Layer 6 of a small transformer language model trained on English Wikipedia (9 layers, counted from 0, width 128).
Take only the direct path to the model's output, skipping the later layers: a vector added to the residual stream pushes a token's score in proportion to its dot product with that token's output vector.

Output vectors of the tokens that the questions are about. A number n stands for (n - 500) times 0.0031.
"erland": 384,597,509,282,476,480,658,540,382,602,419,463,681,423,508,434,676,370,447,519,485,380,368,384,592,449,738,733,576,204,301,652,425,570,470,475,665,398,401,314,384,338,724,366,314,386,852,492,401,563,496,457,448,538,375,473,719,526,659,510,227,589,545,336,421,453,556,415,620,676,647,622,429,706,283,375,589,467,249,485,740,890,496,709,675,535,794,331,609,402,438,337,624,280,501,342,726,183,542,336,619,415,791,508,671,416,496,280,404,197,287,447,629,435,582,335,496,531,449,607,538,646,707,469,643,476,608,687
"istan": 503,604,646,638,512,454,533,421,317,499,619,330,517,520,465,618,499,467,389,526,469,298,452,595,426,548,490,412,630,335,318,828,443,748,640,495,572,444,617,467,583,507,955,427,358,385,477,490,687,585,340,631,646,669,263,298,563,450,370,357,425,642,558,390,671,410,419,676,606,424,782,434,420,779,499,348,577,252,358,510,539,908,397,594,556,483,536,411,705,278,435,645,445,298,475,499,710,191,603,458,557,609,397,671,671,384,390,266,312,169,436,731,700,250,330,272,718,463,532,499,499,776,387,527,849,150,479,282
"ilm": 371,349,428,290,408,345,684,446,563,561,335,486,489,431,356,543,630,502,222,429,482,244,578,537,563,489,592,359,603,264,400,525,501,347,503,622,641,521,460,579,503,498,618,439,440,512,541,473,540,501,495,521,632,530,511,209,578,470,701,492,348,552,714,582,616,479,652,399,582,697,536,347,474,691,549,653,455,611,391,585,630,827,542,521,421,693,647,458,495,472,505,316,433,230,398,347,818,552,543,270,492,631,381,475,690,541,714,438,363,412,489,507,587,412,403,507,543,511,466,521,632,549,485,454,496,414,572,399
"lahoma": 458,537,552,338,471,335,572,367,359,722,592,355,445,552,346,507,747,541,380,402,531,381,559,660,318,550,667,452,595,127,488,861,390,668,692,678,625,187,689,476,479,284,717,562,419,346,665,477,718,281,417,335,574,557,479,498,399,534,596,77,203,441,637,327,455,608,584,435,740,701,597,504,230,732,456,562,362,406,558,546,634,950,472,701,443,829,485,476,536,296,655,375,539,503,483,224,655,429,401,345,786,538,509,736,811,654,462,237,551,178,380,228,739,549,303,373,423,451,567,422,551,583,564,376,785,379,460,305
"ić": 409,661,627,512,587,492,620,476,360,505,330,333,412,468,468,415,592,552,482,381,446,363,343,484,698,417,608,463,590,233,482,666,526,540,451,618,730,474,673,274,541,539,511,452,459,307,578,490,381,480,274,460,736,669,349,395,399,566,666,223,578,408,551,272,392,594,660,528,735,648,708,474,359,701,393,371,587,410,578,462,736,699,393,624,810,549,656,422,485,385,530,270,485,278,810,446,712,398,663,491,571,536,316,454,583,503,523,344,375,338,497,313,594,451,543,464,531,425,508,595,542,522,374,544,661,340,562,504
" Gi": 498,530,587,433,574,324,693,373,493,501,485,383,614,469,511,366,555,548,399,447,646,538,530,474,432,622,574,508,501,346,506,473,507,605,578,570,450,415,519,450,566,513,513,544,298,346,586,500,380,699,462,583,609,544,490,585,395,394,406,166,448,594,616,451,673,562,457,380,557,540,442,443,477,609,569,587,510,406,451,573,541,492,425,545,537,643,541,591,487,489,524,346,454,414,596,525,654,486,498,494,508,526,543,425,542,516,491,520,433,409,539,520,756,321,541,522,295,489,484,496,459,375,369,720,498,384,513,568
" cancer": 189,576,590,570,427,464,527,432,586,454,517,419,529,749,703,517,615,550,365,581,697,477,452,201,693,369,583,529,564,483,415,550,633,371,533,784,579,266,505,519,607,383,607,430,315,514,515,497,694,448,693,405,596,536,269,421,456,212,389,225,311,531,626,368,700,437,462,478,495,461,496,415,460,556,566,447,525,524,437,742,688,777,573,542,481,695,260,565,539,248,835,394,500,207,576,536,839,358,528,500,530,643,451,581,597,533,680,335,548,185,493,551,627,300,553,296,230,597,418,621,593,342,447,398,595,198,659,545
"esota": 350,673,767,435,573,366,538,401,333,690,307,523,394,514,431,323,711,688,585,474,414,606,542,365,450,609,479,715,602,103,420,836,482,286,474,468,532,219,491,489,532,390,661,570,489,355,490,478,836,512,334,429,678,504,458,315,373,479,629,320,373,525,580,289,516,649,564,493,754,588,610,467,332,545,308,368,505,266,364,395,603,968,455,548,543,752,399,420,762,465,670,389,648,473,444,525,751,194,417,457,449,691,540,775,653,511,366,319,639,176,538,466,731,435,316,343,352,532,677,393,530,699,416,428,710,446,632,370
"ashi": 473,608,628,467,529,425,617,344,372,812,518,564,352,506,579,451,663,428,453,361,499,425,657,431,697,423,525,364,294,279,309,578,565,367,522,412,547,479,581,418,551,620,644,390,437,281,568,485,679,578,483,530,519,689,370,516,474,448,571,420,474,617,523,420,712,506,680,552,644,511,578,334,480,474,483,403,351,368,409,510,435,765,441,483,477,509,629,519,443,493,693,430,719,189,645,416,511,716,553,499,535,533,594,542,560,451,618,351,436,201,432,362,670,511,576,628,471,593,449,455,694,591,346,355,524,299,390,461
"uled": 384,607,482,379,413,457,604,233,479,536,291,416,541,557,366,202,539,439,336,679,519,535,207,582,428,266,791,382,405,258,586,654,597,393,652,477,607,309,645,535,743,644,418,466,598,439,594,483,634,575,390,582,611,561,372,590,499,649,535,304,402,598,457,577,644,631,417,574,849,611,472,465,504,650,220,474,477,613,253,558,320,728,336,460,710,823,543,483,518,233,525,552,602,237,500,236,670,676,516,451,661,540,568,668,575,665,478,323,405,214,425,576,551,424,819,631,578,396,663,334,694,247,499,168,466,369,626,418
" lb": 330,340,713,539,616,368,535,584,418,606,391,291,603,785,567,467,397,490,519,528,592,458,318,413,493,516,539,414,284,331,580,483,466,453,612,418,690,463,661,377,585,480,489,469,445,555,609,473,612,447,422,443,526,581,443,336,426,475,525,380,337,456,271,390,698,583,413,541,694,501,590,511,475,440,320,484,620,621,368,493,613,870,364,435,583,593,516,592,634,476,441,388,485,448,602,637,389,297,293,407,699,506,668,589,767,559,434,571,385,374,364,681,693,179,383,406,334,528,590,666,566,473,522,562,622,464,733,448

Output weights of attention head 2. The head adds the sum of these rows, row i times number i of z. A number n stands for (n - 500) times 0.0024.
o0: 505,516,529,427,540,602,571,498,595,498,484,503,558,573,443,657,562,447,605,475,576,548,536,710,465,555,507,462,380,388,582,426,502,498,543,500,616,519,594,487,256,388,440,492,542,545,549,500,457,488,541,488,472,525,507,500,616,461,428,702,464,556,403,465,456,306,520,278,521,537,426,553,531,478,435,539,584,415,432,733,534,391,476,460,556,536,496,379,468,473,461,535,399,511,507,516,485,657,612,547,429,490,507,439,487,409,395,443,472,655,615,459,506,548,533,575,455,373,507,575,510,435,436,346,575,486,423,456
o1: 357,433,691,506,461,605,504,600,447,404,411,530,644,382,329,556,588,658,424,555,419,521,386,462,529,526,471,551,593,566,561,384,438,544,440,589,704,390,608,410,503,553,515,521,404,382,423,301,362,550,447,357,486,640,613,465,447,459,415,244,524,475,429,595,435,503,434,470,407,417,616,544,529,466,384,521,442,521,422,656,460,631,602,503,492,557,362,489,488,672,642,422,566,486,534,694,529,599,401,640,516,517,584,506,517,345,465,418,531,473,487,417,402,596,524,508,398,452,631,502,621,627,523,376,498,622,562,517
o2: 475,559,590,567,498,348,415,453,324,500,599,500,537,598,482,583,391,685,527,611,714,468,575,619,464,488,498,478,529,449,502,633,343,415,578,527,390,465,473,440,505,529,473,593,500,500,346,171,582,386,359,476,513,525,538,502,535,406,487,437,456,490,437,555,496,424,480,557,439,387,490,526,427,613,538,538,452,470,435,479,543,578,618,495,500,541,475,488,603,544,542,431,521,558,248,582,459,461,611,642,530,555,507,560,574,632,564,416,399,402,624,671,475,442,397,520,443,631,385,491,473,456,461,608,533,563,440,476
o3: 668,363,517,541,443,365,500,437,430,530,529,566,490,441,587,387,482,546,500,381,440,558,453,456,455,386,480,538,380,381,500,547,401,484,508,536,545,566,451,542,532,511,597,497,607,612,498,624,399,538,457,429,466,589,556,454,492,376,573,434,491,549,450,621,612,676,458,552,629,538,359,621,523,483,496,425,443,478,588,525,533,667,507,464,442,581,428,564,492,439,451,508,397,553,366,547,461,388,469,429,610,493,542,551,660,521,440,557,573,504,564,588,384,470,502,549,437,592,610,498,370,623,428,327,483,483,472,425
o4: 648,434,459,569,578,450,500,475,570,507,605,533,486,346,425,459,570,577,489,471,473,530,565,451,414,495,411,416,473,337,447,401,490,549,437,523,689,516,553,555,488,595,481,423,444,377,618,426,425,610,663,360,300,562,507,358,271,613,509,483,561,310,525,571,463,583,585,568,568,505,527,551,550,628,658,473,409,510,442,674,551,458,492,430,455,374,609,435,482,479,544,486,653,364,556,527,586,500,600,446,456,524,394,441,484,591,547,440,519,578,503,263,519,490,361,589,547,503,428,473,515,668,529,513,486,524,519,530
o5: 512,683,490,486,429,582,459,504,362,563,656,571,485,414,429,561,539,582,697,512,562,392,604,495,487,407,558,449,515,550,452,559,425,542,472,542,516,484,446,504,605,308,633,701,624,472,528,412,554,483,484,563,544,413,422,459,537,593,528,416,440,451,446,469,438,505,502,496,394,472,621,480,343,502,440,456,446,428,486,611,571,652,495,519,461,468,416,420,622,612,339,525,619,395,449,389,607,439,520,482,498,527,463,546,506,628,509,458,513,398,418,516,474,420,529,488,484,567,491,610,410,532,541,388,535,480,455,517
o6: 433,541,535,515,509,421,469,374,493,458,517,657,416,657,520,484,411,620,535,572,417,545,514,409,485,426,324,527,478,738,502,500,519,486,599,436,503,471,572,452,526,520,518,570,375,537,472,539,586,549,409,412,532,528,478,562,552,492,391,452,450,555,414,414,483,461,436,494,623,385,400,591,542,397,397,663,448,486,430,491,438,420,517,654,380,583,400,584,546,444,492,327,617,610,382,690,436,590,375,452,591,540,448,676,473,561,546,595,550,538,564,622,503,601,427,595,325,482,476,522,475,450,317,669,462,460,498,498
o7: 500,628,495,577,494,622,472,550,405,382,516,594,467,403,495,500,505,565,390,474,389,390,532,491,464,511,579,538,530,444,444,413,553,535,449,492,453,563,398,472,502,446,521,672,447,459,670,726,548,524,489,475,527,409,451,390,407,486,419,542,541,563,421,367,514,472,481,478,507,342,445,522,595,488,467,639,589,643,589,442,597,592,415,554,464,619,594,500,384,528,449,523,469,490,422,475,480,401,413,631,595,439,485,586,490,605,315,570,520,402,346,550,561,661,507,445,458,546,465,532,539,581,498,456,510,439,619,457
o8: 488,470,528,537,470,528,509,595,481,619,594,513,326,624,563,630,664,458,474,468,664,614,450,529,456,558,477,508,505,503,585,415,448,459,515,421,268,561,616,621,425,495,361,442,541,527,478,91,484,478,568,535,518,589,569,571,491,426,437,402,533,548,556,406,566,339,612,429,454,498,577,541,603,389,628,598,478,464,458,411,406,402,476,505,607,553,500,449,475,498,449,646,530,523,583,500,460,581,477,516,488,550,644,377,457,432,480,441,521,457,481,467,380,509,595,624,588,570,568,559,383,431,507,472,468,347,379,481
o9: 407,463,563,536,556,528,585,468,622,440,424,500,606,580,563,512,543,404,456,503,527,609,406,433,532,613,428,422,357,421,481,547,403,480,365,383,491,464,644,540,564,495,334,563,461,543,642,249,436,379,447,462,476,575,520,536,493,495,462,505,436,410,452,534,376,390,412,612,431,500,267,537,555,498,539,410,560,558,415,540,469,750,615,689,599,498,505,490,444,543,508,553,584,507,544,462,493,592,485,525,603,549,447,508,356,525,446,585,515,477,336,508,638,717,590,671,584,513,541,379,587,336,397,520,391,536,490,569
o10: 629,438,297,342,476,622,534,604,468,497,483,422,555,393,602,517,471,284,372,418,322,500,380,464,480,503,468,524,376,249,545,479,584,605,432,552,585,503,415,567,426,512,416,345,378,528,674,394,530,533,424,308,565,569,529,627,583,610,508,571,579,417,503,545,326,482,593,533,690,715,556,525,468,513,455,636,500,432,604,713,542,256,497,358,587,399,578,560,446,658,608,577,609,285,429,529,426,461,543,469,512,628,617,389,449,569,418,604,520,452,477,471,489,544,494,470,609,654,478,391,728,633,386,594,420,419,488,553
o11: 510,470,467,485,494,490,478,528,449,484,470,594,712,583,515,507,514,455,426,493,513,526,504,486,436,614,428,482,370,457,520,638,480,514,406,413,590,624,511,548,432,623,415,399,532,557,474,436,442,493,432,561,405,454,643,566,415,517,469,446,382,610,560,556,270,444,498,449,418,532,396,591,666,442,468,343,478,523,515,454,502,500,495,554,463,474,399,346,535,396,577,494,624,488,521,477,363,583,413,493,531,563,675,573,532,447,511,543,532,594,584,429,724,568,447,481,406,564,563,425,443,507,645,630,537,390,473,509
o12: 476,374,705,376,455,497,534,493,451,374,492,486,666,338,505,530,549,634,545,438,511,461,396,629,419,402,418,511,500,399,384,527,585,382,579,473,422,616,474,548,468,600,538,368,397,446,649,447,663,414,433,580,370,644,538,322,448,577,654,505,518,545,595,514,514,476,449,550,457,527,530,312,428,670,573,480,416,560,567,557,468,655,526,390,571,541,447,551,514,473,556,613,602,541,452,424,463,578,333,452,505,597,520,503,479,540,485,505,543,346,363,403,645,435,433,348,597,500,512,535,547,476,362,526,526,636,459,602
o13: 415,493,515,482,536,449,430,502,580,459,432,580,454,593,340,570,465,405,556,402,603,574,567,458,507,445,598,477,525,527,599,502,544,457,496,485,543,367,653,569,470,546,372,568,619,557,488,479,498,488,521,573,534,403,575,479,494,465,445,509,498,559,463,521,522,502,438,562,579,490,534,750,438,542,442,303,507,569,479,545,508,519,614,510,490,386,504,566,585,367,367,590,446,580,453,452,546,410,586,563,410,582,575,593,511,437,567,567,491,601,514,440,597,435,530,493,466,358,538,323,472,407,548,391,549,365,381,380
o14: 562,455,500,400,556,536,520,505,556,482,652,574,511,497,534,527,434,508,559,553,628,610,443,555,513,492,659,457,408,487,626,447,289,463,532,341,485,408,343,414,418,237,439,555,547,457,628,379,394,572,500,503,505,400,475,613,591,492,595,631,459,549,571,498,473,516,311,489,567,542,497,453,378,419,406,446,454,478,484,528,477,384,497,519,414,514,528,424,567,466,492,451,515,570,490,578,443,523,343,371,427,481,664,560,542,651,622,610,522,381,655,605,500,564,394,340,578,422,674,527,531,521,626,518,505,578,485,421
o15: 434,528,432,506,457,606,619,481,456,602,538,529,581,365,486,408,474,586,563,489,414,497,354,628,611,466,510,517,560,456,460,549,313,513,467,354,391,582,406,551,404,669,524,343,332,470,658,749,600,396,565,604,486,400,449,508,531,556,625,495,606,479,622,588,482,623,481,439,444,650,569,424,437,462,342,426,525,616,484,382,374,503,434,375,639,463,498,581,572,475,570,541,549,412,562,457,328,625,454,526,388,556,610,354,428,538,632,515,513,368,510,471,537,510,562,508,626,425,407,514,566,431,290,587,469,535,507,586
o16: 574,563,465,497,403,629,570,563,460,438,484,561,451,542,531,413,403,558,615,529,366,628,466,547,593,550,502,557,544,411,452,582,496,327,480,570,509,567,448,473,479,560,539,409,467,510,579,317,493,496,330,520,470,517,556,431,504,512,358,672,439,531,490,583,456,523,435,451,533,372,389,381,645,522,398,537,490,584,511,446,574,396,537,552,498,440,485,612,511,431,471,428,546,487,520,566,509,563,435,541,465,498,454,516,533,531,583,551,484,489,550,524,384,470,464,576,502,515,533,397,572,535,390,551,548,490,523,500
o17: 545,417,467,502,490,620,428,610,413,588,546,502,377,576,538,404,373,400,467,554,596,526,506,537,563,404,534,534,432,396,582,460,473,515,412,376,555,548,473,481,476,588,422,583,360,478,579,515,540,558,509,449,525,443,610,741,418,419,521,537,600,509,481,627,402,386,522,485,508,545,397,533,496,547,433,498,477,554,567,516,393,621,428,565,555,486,555,504,464,569,575,535,519,492,542,395,423,614,594,452,557,498,551,402,342,565,424,517,581,482,528,617,495,463,470,467,525,409,467,400,485,463,539,452,407,510,509,567
o18: 607,557,471,513,760,380,462,607,452,431,417,524,367,480,392,612,380,305,626,539,596,497,592,478,434,500,629,529,526,434,518,547,418,536,524,517,395,342,542,583,490,407,443,702,339,490,549,192,604,302,636,450,463,448,568,557,519,590,509,438,511,560,556,417,357,381,591,590,414,525,622,619,612,544,363,508,525,500,419,594,543,423,573,542,483,458,539,418,575,495,382,498,595,405,683,462,435,559,547,531,473,388,497,494,512,323,500,603,528,419,556,411,694,500,442,611,382,593,598,524,430,365,424,449,608,487,566,519
o19: 564,475,418,487,606,497,570,427,551,526,592,301,555,601,558,374,413,443,515,502,544,410,452,414,657,502,521,518,523,374,518,607,366,521,542,700,467,481,595,460,624,561,489,447,550,618,592,745,484,483,686,507,497,432,634,450,479,507,481,509,450,524,495,536,430,461,412,424,450,586,440,402,636,461,409,495,482,411,550,554,349,432,583,564,605,408,435,454,417,417,597,472,419,613,477,339,415,510,553,553,553,553,514,503,415,517,456,371,450,442,505,443,488,481,575,421,463,383,450,433,536,469,644,614,487,568,631,461
o20: 538,530,495,493,478,359,515,472,448,552,433,633,547,310,562,548,426,573,429,498,334,514,367,544,547,469,495,516,516,466,448,451,672,488,477,507,376,571,428,530,531,491,619,559,535,677,498,500,532,495,519,483,330,657,481,286,511,466,692,447,514,434,595,572,456,706,547,593,512,569,477,422,559,546,606,645,541,470,513,416,381,406,539,505,593,569,412,554,502,575,603,565,538,415,467,316,558,595,395,602,558,457,427,402,441,546,475,454,465,408,476,390,624,505,399,481,467,533,470,513,510,488,400,625,439,525,486,450
o21: 488,520,513,551,371,523,469,536,479,430,441,596,485,540,498,547,535,502,497,488,424,648,548,502,427,530,357,504,391,567,447,691,536,500,425,509,270,550,516,465,469,451,530,605,548,493,490,57,589,432,579,586,460,577,555,535,564,398,417,502,603,581,516,500,553,473,546,573,554,512,451,590,481,549,536,462,451,437,625,466,481,472,335,592,493,581,646,517,481,575,462,481,417,446,445,459,473,395,379,393,398,460,493,594,502,375,483,652,557,551,428,477,485,682,385,488,580,690,502,535,493,587,409,404,549,649,401,477
o22: 495,397,578,472,569,447,504,540,562,474,542,438,585,565,565,371,433,383,566,648,497,471,579,495,531,423,548,420,621,487,521,473,507,495,584,527,506,556,613,413,530,565,415,606,448,652,416,473,520,548,498,555,549,379,505,498,463,601,457,638,447,370,321,496,513,450,261,592,556,462,395,523,483,588,526,540,498,616,496,617,476,298,629,508,577,475,536,512,647,614,515,566,370,585,474,571,511,613,634,592,547,490,475,570,425,445,322,475,491,526,505,546,420,454,359,466,379,375,549,382,493,441,477,366,407,493,450,419
o23: 514,546,322,477,512,382,475,447,362,572,507,495,485,621,516,543,697,452,618,502,630,468,546,587,526,549,484,341,490,462,453,470,468,576,448,448,531,567,588,565,553,444,535,459,688,566,334,353,456,479,585,442,407,532,418,520,594,644,522,604,459,511,391,586,421,505,475,490,434,439,726,556,498,437,498,511,477,457,466,443,498,511,425,444,576,469,481,449,571,468,541,451,507,468,465,534,470,538,496,469,534,606,552,407,500,624,594,364,631,570,547,611,489,554,504,461,412,372,526,506,348,375,549,486,502,504,522,388
o24: 489,665,416,581,356,475,569,436,597,446,515,451,469,472,561,426,510,369,644,428,601,433,610,670,457,653,464,597,551,617,493,671,522,635,447,627,393,616,543,500,447,464,548,430,390,461,526,535,415,503,423,579,596,521,444,523,420,534,532,358,549,589,441,495,624,508,670,522,412,471,377,443,510,467,433,687,409,493,491,487,528,648,495,519,546,522,443,399,386,456,405,357,523,388,321,559,389,523,432,412,681,356,507,569,429,544,454,396,450,592,361,433,477,536,640,500,396,582,470,603,510,466,547,557,500,628,434,444
o25: 556,376,457,446,515,567,508,512,500,606,432,574,635,304,533,492,492,647,553,395,413,607,483,565,429,619,453,549,605,438,363,608,367,484,536,383,299,498,416,604,530,378,468,413,508,405,560,458,536,581,551,691,418,303,563,436,587,565,502,487,476,573,497,335,467,561,654,537,547,591,545,513,378,442,603,562,396,379,671,610,445,376,527,586,300,649,549,489,500,561,473,454,508,637,510,561,311,365,399,375,514,420,543,515,632,551,590,400,422,471,431,336,558,503,637,508,471,596,492,574,465,462,518,626,498,574,553,500
o26: 439,405,568,386,599,594,506,548,475,425,618,653,492,635,471,507,422,548,574,370,792,505,451,477,433,512,431,458,456,438,799,542,493,546,323,430,637,453,376,504,483,463,623,557,590,436,531,267,425,450,495,440,409,487,502,439,475,472,453,461,669,426,343,562,458,427,516,502,458,474,484,580,485,450,459,366,440,619,558,564,404,551,571,536,566,568,590,544,498,581,469,477,443,573,581,568,518,471,549,539,485,651,543,377,597,436,484,510,524,576,613,586,506,387,361,469,549,508,592,428,459,637,500,442,378,457,388,397
o27: 580,488,553,517,554,473,535,392,522,451,565,497,345,401,482,479,453,479,535,413,473,421,422,620,638,744,478,477,462,532,484,426,491,536,491,546,403,478,552,502,428,449,448,350,390,542,611,834,517,487,252,471,508,556,534,510,500,688,548,455,564,337,476,534,461,480,470,511,385,595,521,467,537,464,416,364,512,500,478,662,625,571,545,515,612,459,484,520,300,542,376,543,551,378,673,484,555,539,397,548,515,431,573,319,387,543,558,531,533,374,544,512,525,510,546,540,585,503,538,463,684,353,418,572,495,606,553,410
o28: 408,466,541,406,483,492,432,584,418,720,472,513,438,379,369,684,505,448,521,549,487,460,456,565,509,556,523,551,523,475,462,515,536,541,485,480,713,570,627,431,531,519,465,410,378,362,514,702,578,340,406,399,508,515,528,521,695,397,519,536,645,486,584,457,527,405,617,506,546,534,615,429,523,526,553,525,406,443,546,523,395,306,414,483,393,537,524,447,533,569,447,474,440,548,502,569,451,521,463,477,560,475,412,437,554,440,454,462,722,649,427,384,545,514,568,474,431,567,418,527,560,529,415,396,407,599,514,502
o29: 474,330,473,617,537,398,554,488,555,469,561,577,561,636,589,515,493,512,515,535,515,478,496,489,607,436,518,496,580,564,551,491,526,504,540,428,508,494,465,374,479,469,447,543,550,600,516,23,619,558,560,498,273,438,439,399,423,529,492,440,657,632,451,466,451,433,447,388,500,590,439,461,484,451,539,455,536,423,490,389,548,476,415,518,613,477,563,459,365,523,516,632,487,492,559,471,512,577,441,470,468,507,485,564,412,409,616,485,612,502,640,504,554,480,603,381,633,547,506,423,379,491,597,516,490,627,493,514
o30: 427,500,723,599,418,554,500,475,471,488,418,351,585,597,633,514,490,652,541,467,659,433,604,414,442,652,595,570,449,487,479,528,517,541,350,438,359,576,431,371,456,665,475,478,420,390,475,388,536,381,639,502,484,551,429,560,446,472,408,414,557,485,471,453,576,472,497,463,481,379,461,510,557,304,433,471,354,586,590,521,670,645,540,500,400,569,459,518,469,613,576,649,500,524,546,500,565,430,372,505,369,484,486,610,530,498,426,481,445,364,542,532,513,579,463,503,471,691,536,577,508,615,448,515,461,389,459,489
o31: 479,320,582,525,561,421,575,548,575,587,432,593,615,443,560,558,428,586,544,443,371,491,473,456,332,549,428,425,339,183,392,479,464,528,560,524,376,458,360,346,571,612,532,536,460,623,696,861,338,554,451,379,432,554,483,491,508,521,531,562,640,556,362,426,515,545,518,515,638,557,589,262,347,476,402,522,572,615,598,567,523,302,339,425,647,446,367,449,597,552,536,561,631,474,423,377,500,567,463,480,322,500,583,646,401,555,514,709,461,434,610,515,555,726,623,620,460,396,436,407,518,494,536,649,434,456,418,579

Each question shows a token from some text and the vector z that the head gathered there. A number n stands for (n - 500) times 0.009.

"ing": 649,331,362,386,466,338,414,519,539,657,689,515,689,713,362,508,337,409,390,633,479,298,458,445,336,462,310,510,633,241,478,611
Which of these tokens does it push down most? "esota"

"pr": 666,366,367,414,496,439,437,534,488,462,573,494,569,581,347,380,383,492,340,562,618,402,389,562,344,547,354,454,595,361,438,569
Pushed up most: "ilm"

" 10": 738,482,419,520,437,225,604,615,517,427,566,471,630,315,472,520,285,459,385,548,595,299,482,341,598,496,515,490,645,241,605,602
Pushed up most: " Gi"

" |": 617,401,428,520,382,378,602,516,550,450,438,503,498,421,468,608,424,345,408,607,575,557,413,328,667,462,524,527,519,393,538,556
Pushed up most: " Gi"

"ani": 539,466,305,398,519,647,546,591,637,346,617,388,699,383,380,585,410,499,244,431,625,461,354,556,465,540,438,500,691,129,472,673
Pushed up most: "ashi"

" Abb": 545,428,297,521,486,554,534,579,371,459,508,345,550,548,439,559,403,423,368,506,615,390,371,482,399,423,468,656,602,209,400,612
Which two tokens does it push up most, strongest first? "ić", "ilm"

" (": 438,373,518,592,399,313,637,711,460,528,428,424,447,446,407,460,497,569,416,628,411,437,405,451,402,605,582,487,639,214,621,737
Which three tokens does it push up most, strongest first? " lb", " Gi", "esota"

" bel": 656,384,361,489,492,519,439,516,601,531,554,498,526,714,436,400,408,383,466,594,526,314,473,430,404,435,322,362,648,435,434,573
Pushed up most: "uled"

" 6": 645,347,421,454,395,356,593,558,524,421,417,498,452,419,404,514,282,410,419,618,515,439,431,342,518,521,496,488,624,268,536,591
Pushed up most: " Gi"

"ica": 597,557,489,674,594,646,506,515,579,458,382,426,576,484,516,527,563,352,541,467,514,527,371,566,504,545,626,476,467,622,441,547
Pushed up most: "esota"

" Saint": 461,490,489,414,498,538,529,627,372,525,369,406,477,507,427,642,280,439,474,524,473,312,307,427,475,470,417,544,534,371,446,463
Pushed up most: "ić"

")": 662,377,495,704,471,378,662,838,435,546,428,525,650,368,374,484,416,482,363,604,539,339,446,514,488,494,485,586,643,329,742,807
Pushed up most: " lb"

"S": 641,491,337,648,528,312,567,623,571,281,333,380,621,464,459,394,282,537,444,531,378,413,251,463,330,598,587,551,697,197,512,677
Pushed up most: "lahoma"

" 9": 628,439,393,417,476,492,654,552,545,445,469,566,489,502,470,501,391,437,441,629,533,549,433,315,543,526,534,535,560,452,543,615
Pushed up most: " Gi"

"orn": 564,535,363,411,404,515,532,537,474,382,413,458,531,526,428,518,227,480,408,608,524,316,356,405,434,482,353,415,603,269,544,643
Pushed up most: " cancer"

" P": 627,417,386,503,442,466,610,519,533,422,406,455,448,557,458,535,406,419,445,604,521,572,357,335,533,540,524,617,604,342,424,571
Which of these tokens does it push down most? " lb"

"L": 443,517,433,673,671,533,608,712,466,464,317,509,593,549,499,549,480,474,508,595,442,590,348,500,416,685,464,384,574,450,603,575
Pushed up most: "esota"

"Y": 647,537,444,631,530,425,494,626,596,372,261,459,591,536,515,441,383,354,434,650,335,511,270,472,404,688,541,502,600,275,512,639
Which two tokens does it push up most, strongest first? "lahoma", "esota"

"19": 728,392,664,472,365,364,534,580,634,482,485,483,620,276,427,518,486,457,625,590,524,451,268,732,680,505,283,589,613,464,636,451
Which of these tokens does it push down most? "uled"

" com": 683,343,306,513,478,334,516,440,465,482,490,396,442,621,449,506,442,573,420,543,558,326,418,443,302,453,405,386,689,292,469,628
Which two tokens does it push up most, strongest first? "uled", "ilm"

"39": 782,461,642,510,505,488,639,566,639,379,564,530,624,170,411,560,466,564,544,634,513,378,310,627,627,496,273,599,590,497,643,427
Pushed up most: "ashi"

"ion": 643,443,419,416,476,500,443,534,588,606,598,539,611,711,413,401,422,408,477,565,548,418,401,471,314,462,382,363,554,408,401,610
Which two tokens does it push up most, strongest first? "uled", "ilm"

".": 602,423,380,464,522,507,503,451,540,406,474,498,574,483,443,491,277,377,407,627,501,412,410,510,310,481,427,464,533,344,421,547
Pushed up most: "ilm"

"mer": 575,586,537,796,584,639,477,479,534,387,299,505,498,574,555,592,562,434,490,442,448,711,315,680,556,607,722,428,460,669,496,581
Pushed up most: "esota"

" 1957": 744,378,609,514,349,468,619,585,635,428,521,482,574,292,408,430,467,480,542,471,635,514,345,776,612,458,317,518,602,407,570,529
Pushed up most: "ashi"

" M": 521,546,449,444,456,479,574,512,444,405,439,457,474,472,477,560,372,577,415,652,464,320,418,405,445,521,479,494,553,358,501,565
Pushed up most: " cancer"

" Mid": 550,385,471,406,496,517,534,647,375,393,379,479,592,540,437,515,168,412,410,561,545,368,295,508,467,460,340,517,587,298,513,597
Pushed up most: "lahoma"

" &": 626,523,364,569,568,402,506,556,575,388,408,398,558,393,381,428,272,425,406,643,465,434,308,484,298,527,451,459,519,343,446,609
Which two tokens does it push up most, strongest first? "ilm", "ić"

" to": 531,519,387,445,353,471,450,513,528,590,579,573,604,526,447,518,359,456,440,557,536,416,444,425,383,438,311,536,584,250,416,612
Pushed up most: "uled"

"K": 479,491,418,649,531,522,540,739,473,413,359,416,575,510,410,475,311,472,536,651,555,537,243,501,314,678,504,502,733,306,544,620
Which two tokens does it push up most, strongest first? "lahoma", "esota"

"-": 544,447,265,513,447,524,555,552,428,464,431,418,474,497,379,513,382,440,364,535,647,416,305,523,391,404,509,612,606,207,473,620
Which three tokens does it push up most, strongest first? "ić", "ilm", "ashi"

" relig": 655,454,426,467,438,540,467,555,561,629,566,545,560,718,405,407,430,434,493,566,574,452,408,470,351,461,347,369,533,412,384,590
Pushed up most: "uled"

" It": 608,494,415,520,458,550,473,473,544,472,499,564,579,592,480,538,380,449,411,530,594,400,413,444,385,416,324,505,594,401,498,609
Pushed up most: "uled"

" feel": 659,353,347,414,468,353,447,507,536,674,667,454,698,706,362,469,316,413,395,639,442,293,431,437,357,447,353,504,627,246,449,587
Pushed up most: "uled"

"|": 510,490,419,510,468,457,537,586,453,462,420,441,509,487,364,425,362,416,449,652,530,425,389,380,462,455,469,545,563,308,535,589
Pushed up most: " cancer"

" Naz": 577,496,467,563,601,735,516,561,536,413,482,484,613,480,474,573,590,388,576,600,507,443,438,472,464,493,481,449,475,606,368,645
Pushed up most: "erland"

"–": 769,353,702,418,318,321,535,596,661,510,471,484,632,279,439,510,494,456,670,589,513,469,252,790,733,498,263,591,606,517,660,428
Which two tokens does it push up most, strongest first? "ashi", "lahoma"

" Re": 523,464,255,553,465,550,582,570,334,435,449,354,450,539,407,481,434,455,383,551,626,417,333,471,379,405,494,665,578,163,422,641
Which two tokens does it push up most, strongest first? "ić", "ilm"

" According": 553,555,405,450,361,494,509,474,523,523,566,653,648,514,524,560,299,471,418,487,610,425,411,429,361,375,259,562,566,315,511,642
Pushed up most: "uled"

"IN": 755,519,399,796,463,414,534,571,663,326,292,222,495,502,352,389,430,525,467,532,193,518,252,471,333,696,321,387,594,103,430,706
Pushed up most: "lahoma"